Layer 11 of a small transformer language model trained on English Wikipedia (14 layers, counted from 0, width 96).
Take only the direct path to the model's output, skipping the later layers: a vector added to the residual stream pushes a token's score in proportion to its dot product with that token's output vector.

Output vectors of the tokens that the questions are about. A number n stands for (n - 128) times 0.012.
"sy ": 57, 118, 127, 142, 146, 103, 91, 101, 158, 111, 54, 151, 183, 127, 107, 120, 107, 87, 163, 108, 185, 109, 74, 156, 174, 97, 92, 209, 185, 127, 164, 58, 93, 204, 133, 122, 126, 88, 145, 124, 106, 125, 131, 136, 118, 51, 148, 120, 182, 169, 195, 161, 178, 94, 132, 176, 157, 178, 89, 175, 124, 173, 101, 105, 166, 184, 157, 148, 78, 136, 158, 107, 140, 124, 129, 143, 97, 117, 187, 168, 174, 193, 143, 149, 22, 106, 108, 141, 105, 47, 122, 84, 95, 98, 134, 108
"percus": 105, 152, 103, 125, 122, 65, 113, 147, 163, 103, 98, 80, 118, 132, 149, 107, 127, 65, 152, 87, 163, 123, 86, 135, 157, 118, 129, 181, 59, 133, 137, 57, 166, 183, 180, 110, 106, 63, 178, 168, 131, 127, 128, 155, 102, 70, 146, 124, 171, 152, 168, 161, 135, 126, 159, 152, 132, 143, 136, 95, 166, 118, 31, 114, 118, 84, 177, 112, 94, 145, 122, 140, 71, 104, 155, 148, 98, 191, 180, 95, 176, 120, 116, 139, 67, 112, 105, 162, 176, 124, 121, 94, 93, 90, 163, 124
"eggs ": 116, 136, 60, 166, 133, 105, 58, 91, 154, 129, 72, 119, 251, 124, 129, 138, 100, 79, 139, 99, 193, 78, 83, 157, 175, 129, 121, 188, 107, 159, 220, 110, 140, 207, 173, 53, 120, 57, 207, 122, 130, 125, 129, 78, 32, 59, 134, 133, 173, 71, 190, 106, 144, 137, 128, 177, 174, 143, 80, 158, 167, 151, 170, 74, 112, 100, 199, 101, 79, 177, 109, 129, 43, 120, 97, 132, 115, 145, 102, 156, 152, 133, 113, 135, 98, 202, 120, 115, 148, 91, 141, 85, 77, 88, 153, 76
"12 ": 156, 139, 131, 77, 127, 117, 134, 116, 137, 107, 117, 118, 142, 105, 133, 86, 132, 120, 97, 184, 96, 120, 115, 119, 115, 122, 164, 141, 109, 121, 102, 165, 107, 78, 115, 122, 120, 117, 163, 90, 146, 117, 140, 95, 137, 126, 89, 114, 119, 112, 129, 127, 112, 144, 138, 107, 116, 95, 148, 108, 116, 93, 116, 130, 144, 147, 163, 131, 157, 129, 107, 121, 141, 167, 126, 142, 118, 133, 116, 195, 85, 77, 86, 66, 85, 83, 124, 174, 183, 167, 167, 152, 140, 144, 131, 132
"crime ": 100, 89, 114, 85, 103, 119, 33, 87, 141, 176, 129, 154, 167, 147, 108, 106, 138, 145, 145, 114, 148, 121, 114, 140, 187, 132, 166, 102, 136, 137, 135, 78, 174, 158, 118, 191, 123, 80, 214, 167, 137, 145, 86, 129, 33, 157, 137, 90, 129, 152, 183, 124, 150, 105, 115, 171, 103, 127, 138, 176, 163, 194, 121, 134, 133, 119, 139, 89, 120, 128, 128, 103, 119, 131, 127, 145, 45, 144, 183, 171, 135, 87, 178, 66, 74, 204, 164, 162, 118, 109, 87, 112, 92, 64, 142, 184
"( ": 126, 182, 105, 166, 77, 113, 133, 103, 167, 178, 121, 163, 145, 146, 95, 163, 111, 103, 146, 143, 155, 132, 140, 128, 176, 120, 62, 119, 139, 127, 195, 155, 129, 91, 151, 125, 118, 70, 166, 143, 119, 19, 96, 162, 109, 161, 164, 128, 165, 73, 94, 113, 146, 88, 154, 170, 121, 128, 99, 119, 161, 103, 149, 101, 141, 116, 147, 136, 115, 144, 118, 98, 156, 125, 93, 147, 44, 102, 113, 106, 144, 154, 110, 74, 131, 108, 115, 133, 132, 111, 143, 127, 99, 131, 134, 59
"37": 148, 111, 128, 117, 107, 104, 154, 102, 127, 158, 150, 110, 127, 100, 136, 116, 100, 155, 155, 133, 108, 78, 144, 119, 106, 115, 172, 131, 129, 129, 150, 138, 104, 117, 153, 164, 106, 163, 144, 72, 154, 119, 168, 134, 131, 94, 126, 130, 122, 138, 133, 136, 135, 135, 159, 152, 150, 105, 168, 136, 140, 180, 122, 137, 166, 175, 114, 120, 158, 108, 114, 92, 153, 158, 136, 138, 125, 135, 137, 178, 87, 93, 124, 162, 142, 88, 99, 134, 142, 152, 116, 104, 103, 156, 127, 127
"magic ": 93, 105, 92, 145, 120, 110, 110, 112, 172, 94, 76, 116, 166, 188, 124, 107, 153, 145, 129, 139, 169, 62, 46, 149, 186, 128, 139, 158, 135, 139, 184, 48, 129, 142, 177, 124, 128, 93, 187, 159, 141, 130, 100, 159, 86, 104, 150, 104, 198, 84, 141, 139, 166, 94, 121, 194, 160, 141, 55, 121, 117, 206, 83, 84, 75, 62, 182, 145, 99, 135, 140, 155, 95, 86, 101, 140, 102, 148, 182, 143, 152, 157, 166, 103, 113, 186, 192, 128, 114, 126, 114, 98, 113, 104, 148, 148
"alist ": 60, 141, 153, 38, 149, 120, 111, 132, 153, 129, 156, 125, 122, 153, 138, 127, 193, 86, 174, 72, 192, 73, 161, 153, 144, 99, 74, 102, 112, 123, 96, 99, 170, 204, 99, 113, 111, 153, 169, 111, 84, 150, 125, 174, 136, 127, 160, 182, 161, 146, 124, 184, 151, 154, 223, 173, 108, 201, 134, 202, 202, 186, 93, 125, 68, 86, 170, 118, 162, 150, 143, 147, 78, 142, 147, 150, 115, 154, 137, 49, 183, 58, 127, 125, 58, 171, 170, 150, 158, 127, 157, 74, 104, 95, 128, 140
"guitarist ": 50, 153, 86, 98, 132, 91, 51, 142, 150, 106, 23, 109, 171, 163, 68, 133, 146, 80, 117, 91, 173, 162, 122, 133, 134, 117, 100, 163, 86, 142, 176, 78, 137, 190, 149, 81, 123, 121, 136, 170, 94, 96, 102, 197, 90, 48, 163, 129, 174, 87, 137, 79, 186, 98, 192, 126, 192, 121, 133, 156, 102, 164, 69, 143, 159, 59, 173, 54, 47, 215, 134, 134, 79, 93, 149, 114, 95, 135, 137, 81, 119, 96, 129, 189, 71, 123, 175, 158, 94, 125, 196, 136, 67, 71, 162, 111
"ax ": 68, 155, 44, 157, 189, 128, 47, 143, 165, 110, 98, 148, 139, 162, 71, 143, 121, 44, 170, 102, 166, 60, 103, 158, 114, 102, 113, 127, 158, 147, 106, 104, 174, 187, 164, 124, 119, 123, 84, 78, 133, 125, 109, 172, 146, 87, 53, 91, 189, 132, 180, 101, 145, 149, 147, 177, 100, 148, 55, 149, 113, 156, 131, 110, 119, 100, 145, 147, 119, 164, 123, 181, 86, 177, 141, 100, 161, 125, 117, 147, 134, 144, 134, 82, 125, 156, 122, 155, 151, 122, 173, 136, 80, 88, 105, 97
"agent ": 57, 146, 96, 105, 75, 156, 88, 84, 145, 228, 132, 110, 164, 157, 176, 124, 124, 101, 166, 134, 166, 185, 124, 142, 157, 126, 124, 151, 92, 149, 210, 149, 125, 133, 161, 153, 140, 72, 118, 175, 154, 153, 100, 216, 77, 111, 111, 127, 124, 95, 115, 138, 178, 72, 158, 150, 169, 133, 94, 125, 117, 117, 59, 115, 164, 102, 153, 125, 122, 113, 115, 186, 63, 134, 113, 143, 139, 160, 187, 104, 120, 86, 175, 110, 73, 157, 186, 151, 154, 120, 140, 140, 33, 75, 135, 119
"ticus ": 48, 174, 104, 129, 156, 148, 51, 159, 135, 150, 76, 136, 177, 129, 140, 98, 100, 42, 143, 75, 193, 57, 148, 154, 145, 94, 118, 154, 158, 163, 142, 91, 184, 118, 175, 67, 121, 105, 125, 141, 176, 66, 139, 170, 75, 93, 140, 151, 124, 137, 129, 172, 143, 79, 127, 170, 160, 128, 141, 130, 118, 198, 53, 118, 113, 126, 197, 146, 113, 172, 124, 86, 124, 128, 64, 124, 60, 147, 175, 169, 161, 113, 140, 103, 83, 189, 166, 145, 112, 110, 117, 105, 45, 69, 99, 88

Output weights of attention head 2. The head adds the sum of these rows, row i times number i of z. A number n stands for (n - 128) times 0.005.
o0: 134, 146, 149, 111, 96, 173, 154, 123, 92, 178, 140, 147, 51, 96, 186, 128, 137, 41, 69, 150, 125, 128, 134, 126, 63, 100, 166, 151, 144, 169, 120, 122, 153, 67, 72, 208, 87, 93, 123, 93, 68, 110, 129, 123, 131, 127, 79, 157, 68, 146, 194, 92, 135, 170, 115, 100, 181, 127, 179, 111, 145, 155, 164, 146, 106, 154, 187, 154, 79, 166, 74, 160, 193, 141, 100, 157, 138, 97, 94, 162, 121, 90, 141, 80, 152, 88, 182, 159, 179, 131, 120, 143, 103, 193, 165, 163
o1: 89, 117, 97, 109, 57, 169, 109, 184, 182, 80, 126, 90, 137, 50, 163, 93, 72, 135, 98, 122, 88, 116, 127, 115, 141, 161, 202, 202, 161, 97, 148, 116, 138, 100, 124, 212, 142, 83, 161, 118, 126, 149, 107, 75, 108, 122, 78, 79, 129, 96, 145, 141, 111, 64, 136, 134, 174, 92, 76, 107, 147, 163, 65, 167, 71, 152, 170, 144, 119, 94, 120, 158, 86, 115, 158, 102, 33, 89, 133, 146, 120, 106, 150, 114, 122, 98, 138, 130, 87, 110, 136, 83, 132, 116, 181, 119
o2: 142, 89, 130, 67, 101, 117, 104, 185, 116, 148, 156, 150, 122, 149, 131, 112, 159, 67, 122, 141, 121, 146, 74, 117, 99, 135, 129, 102, 184, 142, 93, 139, 87, 126, 88, 82, 147, 128, 150, 156, 143, 56, 98, 81, 96, 132, 153, 159, 65, 93, 145, 104, 97, 154, 153, 93, 177, 107, 118, 112, 103, 139, 35, 105, 134, 97, 124, 172, 158, 93, 147, 98, 145, 174, 103, 164, 109, 93, 104, 162, 138, 201, 167, 168, 104, 96, 111, 94, 110, 79, 154, 153, 109, 99, 148, 93
o3: 114, 130, 145, 138, 177, 145, 106, 162, 107, 94, 91, 152, 134, 119, 152, 186, 146, 97, 98, 138, 92, 122, 121, 171, 89, 121, 144, 162, 163, 185, 184, 146, 119, 144, 181, 69, 145, 62, 103, 150, 95, 150, 136, 118, 54, 71, 172, 97, 128, 52, 97, 110, 141, 161, 131, 145, 146, 90, 64, 99, 128, 99, 152, 125, 122, 103, 126, 195, 78, 133, 60, 168, 101, 112, 165, 117, 142, 101, 101, 93, 145, 147, 174, 162, 126, 167, 135, 118, 126, 115, 131, 166, 202, 105, 194, 100
o4: 113, 125, 161, 171, 140, 178, 149, 73, 178, 124, 137, 88, 110, 122, 148, 101, 130, 130, 132, 85, 161, 113, 60, 121, 70, 165, 58, 155, 145, 100, 115, 149, 140, 170, 93, 88, 145, 133, 104, 132, 169, 94, 149, 56, 127, 159, 122, 76, 43, 84, 115, 150, 145, 109, 94, 148, 217, 106, 61, 140, 171, 138, 106, 139, 137, 118, 93, 85, 131, 246, 97, 105, 108, 155, 111, 161, 81, 97, 146, 166, 64, 182, 61, 99, 142, 133, 108, 98, 113, 133, 96, 201, 113, 112, 146, 79
o5: 93, 90, 157, 168, 122, 168, 136, 138, 122, 160, 181, 143, 86, 115, 64, 103, 75, 120, 111, 169, 145, 113, 95, 116, 132, 132, 137, 121, 97, 85, 187, 156, 130, 111, 133, 143, 108, 158, 169, 164, 153, 89, 123, 98, 82, 117, 198, 123, 91, 80, 134, 156, 129, 62, 61, 148, 86, 106, 143, 64, 140, 142, 158, 128, 178, 105, 147, 137, 128, 75, 136, 150, 142, 103, 91, 149, 97, 156, 169, 59, 78, 119, 152, 132, 177, 179, 105, 74, 127, 154, 105, 163, 129, 128, 141, 105
o6: 100, 101, 119, 121, 130, 150, 145, 137, 178, 131, 129, 171, 132, 111, 108, 156, 119, 177, 125, 89, 153, 153, 101, 135, 135, 63, 164, 147, 137, 108, 113, 109, 84, 162, 190, 169, 141, 56, 159, 175, 136, 128, 169, 119, 80, 87, 104, 180, 71, 129, 150, 85, 199, 130, 68, 133, 176, 154, 143, 125, 153, 94, 154, 113, 122, 110, 94, 158, 96, 118, 200, 141, 155, 29, 110, 148, 111, 170, 143, 160, 82, 176, 138, 195, 203, 97, 130, 98, 65, 127, 140, 154, 165, 140, 160, 131
o7: 86, 75, 100, 111, 123, 93, 119, 133, 107, 153, 119, 103, 150, 127, 108, 160, 104, 138, 62, 152, 39, 93, 156, 140, 94, 156, 107, 100, 114, 139, 87, 124, 141, 204, 73, 132, 178, 134, 104, 35, 133, 159, 85, 96, 115, 77, 141, 108, 136, 95, 140, 136, 148, 142, 155, 209, 174, 159, 126, 155, 76, 133, 112, 127, 105, 101, 131, 117, 157, 91, 144, 138, 148, 119, 155, 99, 32, 123, 129, 111, 86, 196, 141, 105, 135, 142, 144, 155, 118, 221, 110, 113, 96, 129, 105, 138
o8: 115, 113, 134, 189, 162, 126, 136, 98, 125, 148, 41, 70, 110, 114, 140, 61, 134, 96, 58, 118, 157, 191, 137, 175, 131, 117, 228, 134, 112, 176, 131, 177, 149, 136, 115, 102, 129, 172, 144, 162, 103, 173, 160, 112, 117, 128, 110, 159, 93, 81, 120, 78, 135, 128, 141, 147, 125, 166, 142, 96, 89, 137, 128, 128, 128, 137, 144, 85, 154, 146, 131, 139, 126, 139, 104, 77, 132, 101, 110, 159, 130, 105, 132, 155, 95, 170, 108, 129, 143, 92, 91, 109, 165, 87, 161, 177
o9: 111, 130, 170, 166, 69, 164, 148, 139, 148, 147, 163, 164, 112, 179, 121, 195, 122, 131, 108, 134, 84, 163, 161, 149, 116, 131, 90, 170, 143, 130, 103, 148, 109, 151, 120, 201, 110, 135, 112, 124, 123, 109, 116, 134, 145, 193, 139, 150, 127, 68, 144, 131, 142, 108, 204, 120, 102, 157, 101, 78, 170, 155, 182, 116, 163, 150, 124, 118, 168, 118, 147, 119, 97, 88, 165, 103, 79, 83, 89, 148, 102, 159, 101, 189, 36, 128, 142, 113, 115, 103, 118, 128, 162, 156, 185, 117
o10: 117, 161, 144, 131, 158, 118, 126, 161, 118, 158, 77, 132, 103, 143, 76, 185, 93, 170, 137, 126, 93, 81, 154, 123, 117, 198, 125, 113, 144, 103, 88, 163, 105, 86, 174, 116, 179, 113, 124, 103, 108, 135, 193, 46, 138, 111, 91, 137, 93, 82, 119, 132, 111, 148, 147, 127, 101, 117, 125, 163, 107, 76, 173, 213, 127, 120, 133, 63, 181, 57, 100, 157, 135, 147, 180, 173, 192, 118, 92, 115, 79, 57, 186, 125, 99, 123, 124, 133, 111, 159, 100, 152, 116, 167, 103, 148
o11: 89, 178, 125, 129, 113, 98, 119, 186, 174, 121, 133, 77, 145, 166, 108, 155, 124, 125, 196, 108, 166, 181, 136, 129, 94, 169, 192, 192, 120, 145, 109, 166, 136, 172, 129, 98, 100, 101, 100, 153, 136, 104, 97, 144, 204, 118, 117, 167, 112, 159, 147, 102, 117, 120, 81, 150, 111, 156, 137, 76, 139, 128, 126, 66, 79, 131, 155, 136, 142, 74, 102, 101, 167, 130, 119, 176, 181, 107, 80, 134, 102, 172, 143, 96, 79, 120, 87, 64, 137, 159, 157, 37, 133, 108, 140, 98
o12: 127, 122, 119, 164, 169, 136, 74, 152, 123, 132, 150, 122, 130, 90, 176, 148, 72, 66, 165, 59, 136, 111, 153, 143, 111, 131, 95, 112, 120, 169, 99, 94, 159, 56, 137, 102, 51, 222, 117, 63, 63, 122, 164, 133, 186, 154, 125, 141, 156, 149, 122, 162, 96, 93, 103, 138, 165, 135, 130, 128, 147, 108, 130, 153, 148, 143, 134, 129, 117, 70, 137, 169, 108, 113, 134, 113, 163, 136, 138, 215, 49, 170, 184, 157, 169, 145, 152, 110, 78, 115, 142, 142, 145, 113, 118, 102
o13: 133, 89, 149, 156, 161, 99, 172, 122, 123, 145, 150, 172, 127, 153, 100, 153, 144, 146, 73, 170, 23, 103, 128, 161, 241, 163, 171, 196, 108, 101, 105, 142, 188, 68, 123, 122, 81, 66, 119, 120, 106, 106, 109, 153, 115, 144, 93, 170, 165, 111, 33, 109, 160, 141, 71, 154, 133, 83, 160, 107, 167, 105, 101, 140, 123, 183, 64, 111, 140, 144, 140, 214, 101, 107, 117, 147, 165, 65, 116, 173, 120, 157, 107, 95, 89, 152, 68, 153, 147, 145, 127, 116, 70, 107, 124, 109
o14: 119, 82, 191, 134, 79, 179, 119, 148, 70, 136, 92, 190, 121, 120, 111, 101, 66, 140, 173, 152, 166, 92, 69, 155, 149, 118, 114, 138, 162, 142, 101, 83, 133, 120, 79, 141, 126, 133, 150, 167, 95, 102, 50, 122, 203, 95, 138, 117, 104, 158, 125, 177, 151, 134, 138, 144, 84, 155, 105, 120, 92, 149, 110, 157, 101, 131, 161, 141, 124, 130, 97, 129, 129, 144, 147, 117, 175, 107, 77, 172, 133, 180, 116, 140, 128, 211, 95, 165, 122, 126, 51, 149, 182, 133, 181, 131
o15: 168, 145, 124, 179, 162, 100, 57, 114, 156, 75, 198, 161, 103, 78, 132, 147, 137, 121, 73, 81, 175, 154, 134, 128, 121, 224, 135, 91, 96, 153, 147, 110, 128, 126, 106, 123, 108, 59, 146, 107, 154, 185, 125, 119, 101, 159, 132, 181, 134, 109, 162, 156, 124, 197, 138, 112, 113, 132, 177, 136, 149, 174, 118, 143, 139, 103, 189, 92, 134, 106, 115, 99, 145, 170, 144, 103, 163, 69, 156, 120, 133, 195, 135, 103, 148, 179, 48, 126, 87, 71, 119, 115, 78, 102, 119, 131
o16: 89, 74, 155, 144, 131, 154, 161, 123, 154, 79, 45, 103, 154, 116, 172, 97, 185, 122, 123, 117, 196, 80, 91, 118, 100, 159, 77, 121, 110, 85, 105, 113, 143, 29, 100, 109, 107, 101, 121, 73, 147, 122, 133, 135, 173, 175, 113, 148, 144, 107, 99, 119, 103, 208, 137, 141, 92, 152, 97, 117, 155, 110, 114, 65, 157, 89, 113, 132, 92, 149, 137, 165, 126, 78, 90, 141, 186, 142, 189, 42, 130, 206, 137, 110, 102, 103, 205, 145, 94, 135, 167, 88, 81, 132, 125, 146
o17: 140, 123, 127, 60, 108, 159, 212, 123, 78, 91, 121, 142, 102, 107, 165, 159, 62, 128, 132, 123, 129, 112, 113, 112, 142, 149, 99, 56, 131, 102, 183, 198, 137, 47, 106, 86, 120, 130, 116, 76, 67, 157, 170, 155, 99, 166, 164, 148, 110, 174, 114, 112, 191, 132, 124, 167, 142, 161, 114, 67, 132, 125, 51, 123, 133, 130, 196, 154, 204, 126, 137, 126, 151, 126, 172, 155, 124, 168, 81, 114, 182, 99, 138, 159, 112, 96, 81, 148, 152, 123, 143, 93, 141, 85, 167, 97
o18: 104, 184, 146, 212, 108, 146, 119, 129, 132, 151, 117, 92, 97, 120, 97, 131, 77, 54, 202, 92, 107, 146, 138, 145, 123, 146, 145, 138, 164, 127, 128, 133, 126, 106, 127, 120, 87, 122, 92, 200, 162, 127, 100, 91, 82, 144, 76, 145, 72, 187, 132, 120, 180, 101, 173, 150, 168, 130, 150, 129, 146, 170, 87, 131, 141, 96, 125, 148, 110, 131, 168, 165, 112, 79, 183, 156, 152, 180, 192, 88, 149, 145, 129, 151, 122, 108, 160, 160, 150, 147, 118, 127, 6, 80, 116, 96
o19: 146, 117, 89, 188, 54, 145, 61, 187, 103, 133, 131, 115, 86, 128, 149, 109, 126, 110, 140, 71, 159, 89, 136, 99, 220, 147, 70, 73, 120, 99, 102, 143, 131, 188, 133, 147, 140, 90, 100, 154, 131, 81, 97, 134, 170, 205, 113, 144, 119, 113, 91, 118, 128, 172, 79, 124, 180, 167, 128, 148, 140, 49, 141, 170, 145, 176, 110, 153, 157, 139, 87, 154, 102, 136, 108, 69, 117, 240, 72, 125, 172, 150, 153, 110, 94, 141, 146, 182, 169, 114, 139, 168, 135, 133, 163, 139
o20: 141, 107, 118, 132, 77, 97, 94, 153, 71, 153, 146, 56, 71, 118, 79, 150, 113, 138, 107, 119, 101, 171, 56, 136, 165, 111, 111, 127, 80, 163, 152, 166, 94, 132, 126, 136, 108, 123, 157, 112, 158, 148, 128, 61, 126, 74, 102, 127, 78, 186, 118, 175, 24, 170, 77, 134, 142, 175, 111, 160, 176, 209, 104, 128, 165, 106, 139, 65, 123, 149, 154, 113, 168, 66, 118, 130, 175, 174, 123, 161, 148, 121, 112, 156, 152, 100, 211, 118, 118, 107, 123, 128, 161, 142, 150, 137
o21: 170, 157, 170, 124, 132, 160, 99, 148, 150, 117, 133, 84, 130, 119, 136, 128, 69, 82, 88, 159, 165, 140, 123, 183, 122, 136, 160, 117, 99, 131, 106, 53, 127, 137, 156, 153, 102, 61, 74, 96, 144, 115, 79, 103, 151, 94, 168, 204, 123, 134, 63, 92, 125, 136, 99, 181, 157, 68, 59, 120, 76, 182, 172, 133, 82, 82, 121, 91, 143, 99, 83, 93, 153, 164, 82, 144, 109, 164, 156, 125, 130, 75, 158, 184, 147, 131, 97, 187, 120, 194, 141, 111, 140, 145, 100, 125
o22: 186, 135, 75, 229, 98, 52, 186, 147, 42, 94, 110, 134, 123, 117, 132, 161, 154, 147, 108, 157, 188, 91, 135, 147, 160, 148, 150, 125, 171, 116, 150, 139, 149, 205, 121, 173, 148, 147, 21, 105, 151, 78, 149, 127, 94, 157, 116, 154, 114, 137, 154, 92, 136, 168, 112, 205, 134, 104, 63, 90, 126, 146, 163, 88, 135, 155, 122, 195, 129, 51, 145, 151, 121, 132, 126, 101, 141, 134, 119, 123, 135, 107, 144, 99, 138, 114, 142, 77, 89, 21, 136, 129, 118, 94, 131, 128
o23: 99, 124, 121, 134, 146, 105, 93, 120, 84, 115, 80, 122, 128, 114, 164, 227, 178, 98, 106, 154, 163, 178, 51, 124, 133, 157, 175, 129, 97, 79, 97, 97, 150, 126, 72, 128, 145, 105, 105, 81, 90, 112, 85, 101, 201, 85, 194, 58, 155, 196, 152, 85, 109, 101, 138, 118, 176, 125, 165, 124, 161, 92, 155, 155, 155, 137, 116, 67, 86, 118, 143, 98, 98, 87, 167, 146, 146, 132, 135, 110, 176, 86, 183, 131, 98, 115, 99, 76, 116, 130, 74, 156, 113, 121, 108, 145
o24: 135, 115, 171, 134, 144, 106, 120, 77, 105, 147, 199, 165, 91, 133, 100, 84, 106, 158, 166, 142, 168, 130, 127, 114, 84, 140, 179, 135, 72, 194, 135, 156, 130, 146, 97, 124, 99, 135, 113, 126, 100, 120, 73, 89, 182, 149, 169, 111, 141, 126, 112, 125, 77, 150, 155, 99, 130, 128, 117, 216, 103, 54, 94, 134, 216, 118, 16, 151, 145, 137, 152, 135, 71, 142, 163, 128, 175, 109, 130, 88, 126, 119, 108, 154, 146, 54, 119, 91, 89, 85, 142, 87, 128, 134, 165, 154
o25: 94, 187, 81, 73, 116, 140, 147, 99, 117, 147, 191, 126, 118, 145, 140, 162, 184, 114, 142, 101, 144, 116, 82, 84, 193, 194, 189, 122, 112, 163, 67, 123, 93, 110, 103, 145, 158, 109, 150, 92, 133, 140, 82, 167, 85, 137, 144, 149, 84, 109, 134, 156, 81, 85, 140, 188, 115, 186, 62, 124, 148, 122, 150, 149, 98, 91, 127, 175, 115, 119, 140, 198, 83, 165, 114, 174, 80, 119, 123, 111, 94, 110, 187, 155, 116, 139, 132, 137, 169, 61, 148, 118, 133, 96, 90, 146
o26: 111, 123, 128, 188, 104, 164, 153, 132, 123, 57, 145, 132, 145, 175, 137, 121, 144, 75, 52, 167, 177, 124, 189, 130, 185, 131, 144, 143, 113, 90, 77, 192, 120, 104, 137, 164, 180, 120, 204, 144, 15, 118, 144, 125, 129, 99, 120, 112, 81, 192, 78, 127, 79, 96, 117, 151, 121, 118, 101, 170, 101, 125, 163, 118, 114, 89, 111, 157, 153, 108, 137, 164, 185, 153, 183, 157, 164, 91, 114, 147, 171, 157, 91, 142, 114, 126, 84, 93, 114, 158, 149, 100, 136, 171, 98, 137
o27: 226, 167, 70, 134, 81, 73, 117, 62, 140, 119, 73, 139, 159, 116, 73, 82, 111, 77, 114, 151, 123, 133, 146, 103, 98, 110, 117, 127, 122, 143, 99, 159, 153, 116, 104, 146, 111, 93, 158, 100, 116, 117, 129, 50, 109, 153, 171, 128, 141, 100, 91, 147, 157, 95, 121, 86, 144, 220, 143, 70, 208, 94, 126, 80, 158, 142, 121, 164, 88, 112, 95, 149, 145, 153, 156, 119, 119, 136, 142, 102, 157, 139, 92, 122, 110, 165, 134, 130, 80, 192, 119, 93, 168, 169, 131, 111
o28: 132, 176, 138, 133, 124, 118, 162, 115, 203, 93, 134, 107, 132, 62, 77, 171, 122, 104, 114, 107, 77, 148, 63, 176, 121, 103, 84, 121, 90, 92, 87, 150, 103, 114, 141, 85, 151, 99, 124, 111, 207, 110, 116, 180, 160, 163, 81, 118, 119, 115, 183, 152, 98, 130, 194, 119, 139, 161, 134, 112, 83, 97, 80, 104, 158, 145, 145, 117, 134, 148, 118, 105, 104, 100, 146, 171, 152, 117, 151, 131, 104, 76, 103, 98, 180, 118, 103, 158, 163, 150, 123, 146, 216, 125, 165, 154
o29: 162, 127, 94, 177, 109, 138, 154, 20, 162, 121, 112, 140, 130, 83, 110, 151, 143, 122, 147, 188, 68, 132, 126, 99, 129, 116, 160, 132, 134, 126, 123, 84, 96, 75, 133, 126, 68, 97, 165, 175, 143, 117, 121, 111, 204, 96, 135, 103, 105, 131, 157, 67, 118, 181, 145, 165, 106, 119, 108, 161, 92, 132, 94, 84, 130, 102, 108, 135, 160, 123, 75, 98, 106, 117, 121, 151, 107, 159, 147, 193, 107, 137, 116, 113, 118, 123, 153, 123, 126, 98, 132, 151, 150, 148, 51, 12
o30: 138, 152, 133, 81, 134, 166, 150, 99, 41, 139, 142, 160, 222, 81, 135, 117, 132, 157, 135, 89, 169, 42, 150, 140, 168, 116, 107, 142, 110, 87, 87, 208, 95, 166, 148, 154, 135, 55, 143, 140, 121, 164, 118, 46, 95, 155, 146, 131, 142, 74, 156, 139, 140, 115, 133, 186, 149, 175, 179, 123, 86, 116, 177, 120, 141, 123, 131, 138, 77, 110, 152, 121, 111, 121, 69, 109, 120, 94, 106, 218, 133, 156, 113, 83, 129, 91, 136, 132, 144, 123, 107, 106, 137, 68, 192, 103
o31: 128, 177, 147, 110, 68, 162, 107, 111, 154, 207, 140, 90, 139, 95, 87, 94, 143, 138, 115, 174, 79, 158, 137, 141, 124, 131, 88, 101, 131, 111, 169, 139, 156, 98, 137, 116, 89, 115, 53, 180, 138, 86, 203, 120, 168, 160, 185, 110, 108, 118, 107, 112, 106, 117, 193, 137, 117, 189, 119, 197, 110, 152, 85, 102, 113, 122, 142, 102, 109, 131, 106, 172, 130, 139, 74, 143, 126, 63, 57, 109, 150, 162, 171, 142, 184, 183, 97, 112, 84, 121, 112, 109, 124, 183, 117, 187

Each question shows a token from some text and the vector z that the head gathered there. A number n stands for (n - 128) times 0.055.

". ": 121, 134, 130, 135, 149, 121, 104, 145, 113, 134, 112, 134, 113, 121, 126, 137, 128, 116, 149, 128, 121, 116, 137, 135, 127, 137, 139, 115, 140, 123, 133, 116
Which two tokens does it push up most, strongest first? "ax ", "sy "

"as ": 112, 123, 115, 142, 147, 129, 121, 145, 119, 138, 134, 130, 105, 98, 127, 141, 142, 116, 138, 144, 149, 119, 137, 134, 122, 146, 127, 122, 147, 131, 131, 126
Which of these tokens does it push up most? "eggs "

"- ": 92, 166, 136, 111, 154, 130, 118, 160, 101, 140, 107, 108, 112, 74, 148, 111, 160, 110, 124, 132, 151, 104, 192, 149, 110, 146, 164, 116, 143, 131, 102, 127
Which of these tokens does it push up most? "magic "

"| ": 152, 123, 124, 127, 140, 146, 115, 144, 86, 137, 151, 160, 111, 131, 111, 146, 137, 118, 151, 133, 133, 104, 143, 117, 115, 109, 154, 126, 140, 137, 148, 144
Pushed down most: "guitarist "

"S": 104, 160, 123, 131, 152, 116, 113, 143, 121, 146, 120, 143, 112, 79, 106, 126, 157, 111, 183, 109, 125, 101, 144, 136, 135, 127, 130, 112, 111, 88, 115, 117
Which of these tokens does it push up most? "guitarist "

"scheme": 104, 145, 142, 153, 137, 130, 85, 160, 147, 129, 111, 131, 104, 106, 129, 121, 129, 122, 156, 124, 136, 145, 134, 147, 123, 149, 126, 124, 118, 120, 127, 129
Which of these tokens does it push up most? "guitarist "

"; ": 137, 152, 116, 65, 91, 117, 147, 141, 110, 180, 149, 149, 133, 112, 99, 115, 73, 130, 96, 67, 173, 178, 139, 144, 143, 56, 120, 116, 132, 164, 126, 105
Which of these tokens does it push up most? "37"

"95": 123, 137, 114, 126, 154, 143, 116, 140, 145, 141, 152, 154, 112, 137, 109, 115, 138, 121, 122, 131, 108, 101, 119, 95, 126, 128, 139, 147, 136, 172, 134, 103
Which two tokens does it push up most, strongest first? "12 ", "( "

"\n": 125, 134, 144, 116, 141, 120, 115, 148, 94, 124, 127, 119, 112, 119, 131, 142, 120, 128, 163, 133, 111, 121, 122, 138, 103, 141, 149, 122, 134, 130, 142, 115
Which of these tokens does it push up most? "ticus "

"ich": 121, 162, 102, 122, 157, 139, 97, 185, 113, 137, 115, 136, 102, 118, 127, 148, 135, 128, 149, 125, 118, 95, 139, 138, 141, 131, 137, 105, 117, 128, 124, 132
Which of these tokens does it push up most? "crime "

"206": 120, 133, 105, 116, 138, 116, 108, 137, 139, 130, 112, 121, 98, 106, 134, 100, 155, 123, 87, 150, 84, 99, 121, 109, 124, 106, 137, 152, 116, 162, 108, 109
Which of these tokens does it push up most? "12 "

"the ": 101, 135, 115, 132, 152, 125, 97, 141, 113, 127, 105, 142, 105, 108, 110, 143, 131, 100, 152, 139, 120, 125, 142, 123, 130, 134, 134, 112, 124, 133, 130, 125
Pushed down most: "12 "

": ": 120, 136, 126, 134, 142, 125, 107, 148, 111, 129, 112, 141, 112, 117, 125, 136, 130, 115, 144, 140, 120, 108, 135, 130, 123, 145, 135, 115, 136, 129, 127, 118
Which of these tokens does it push up most? "ax "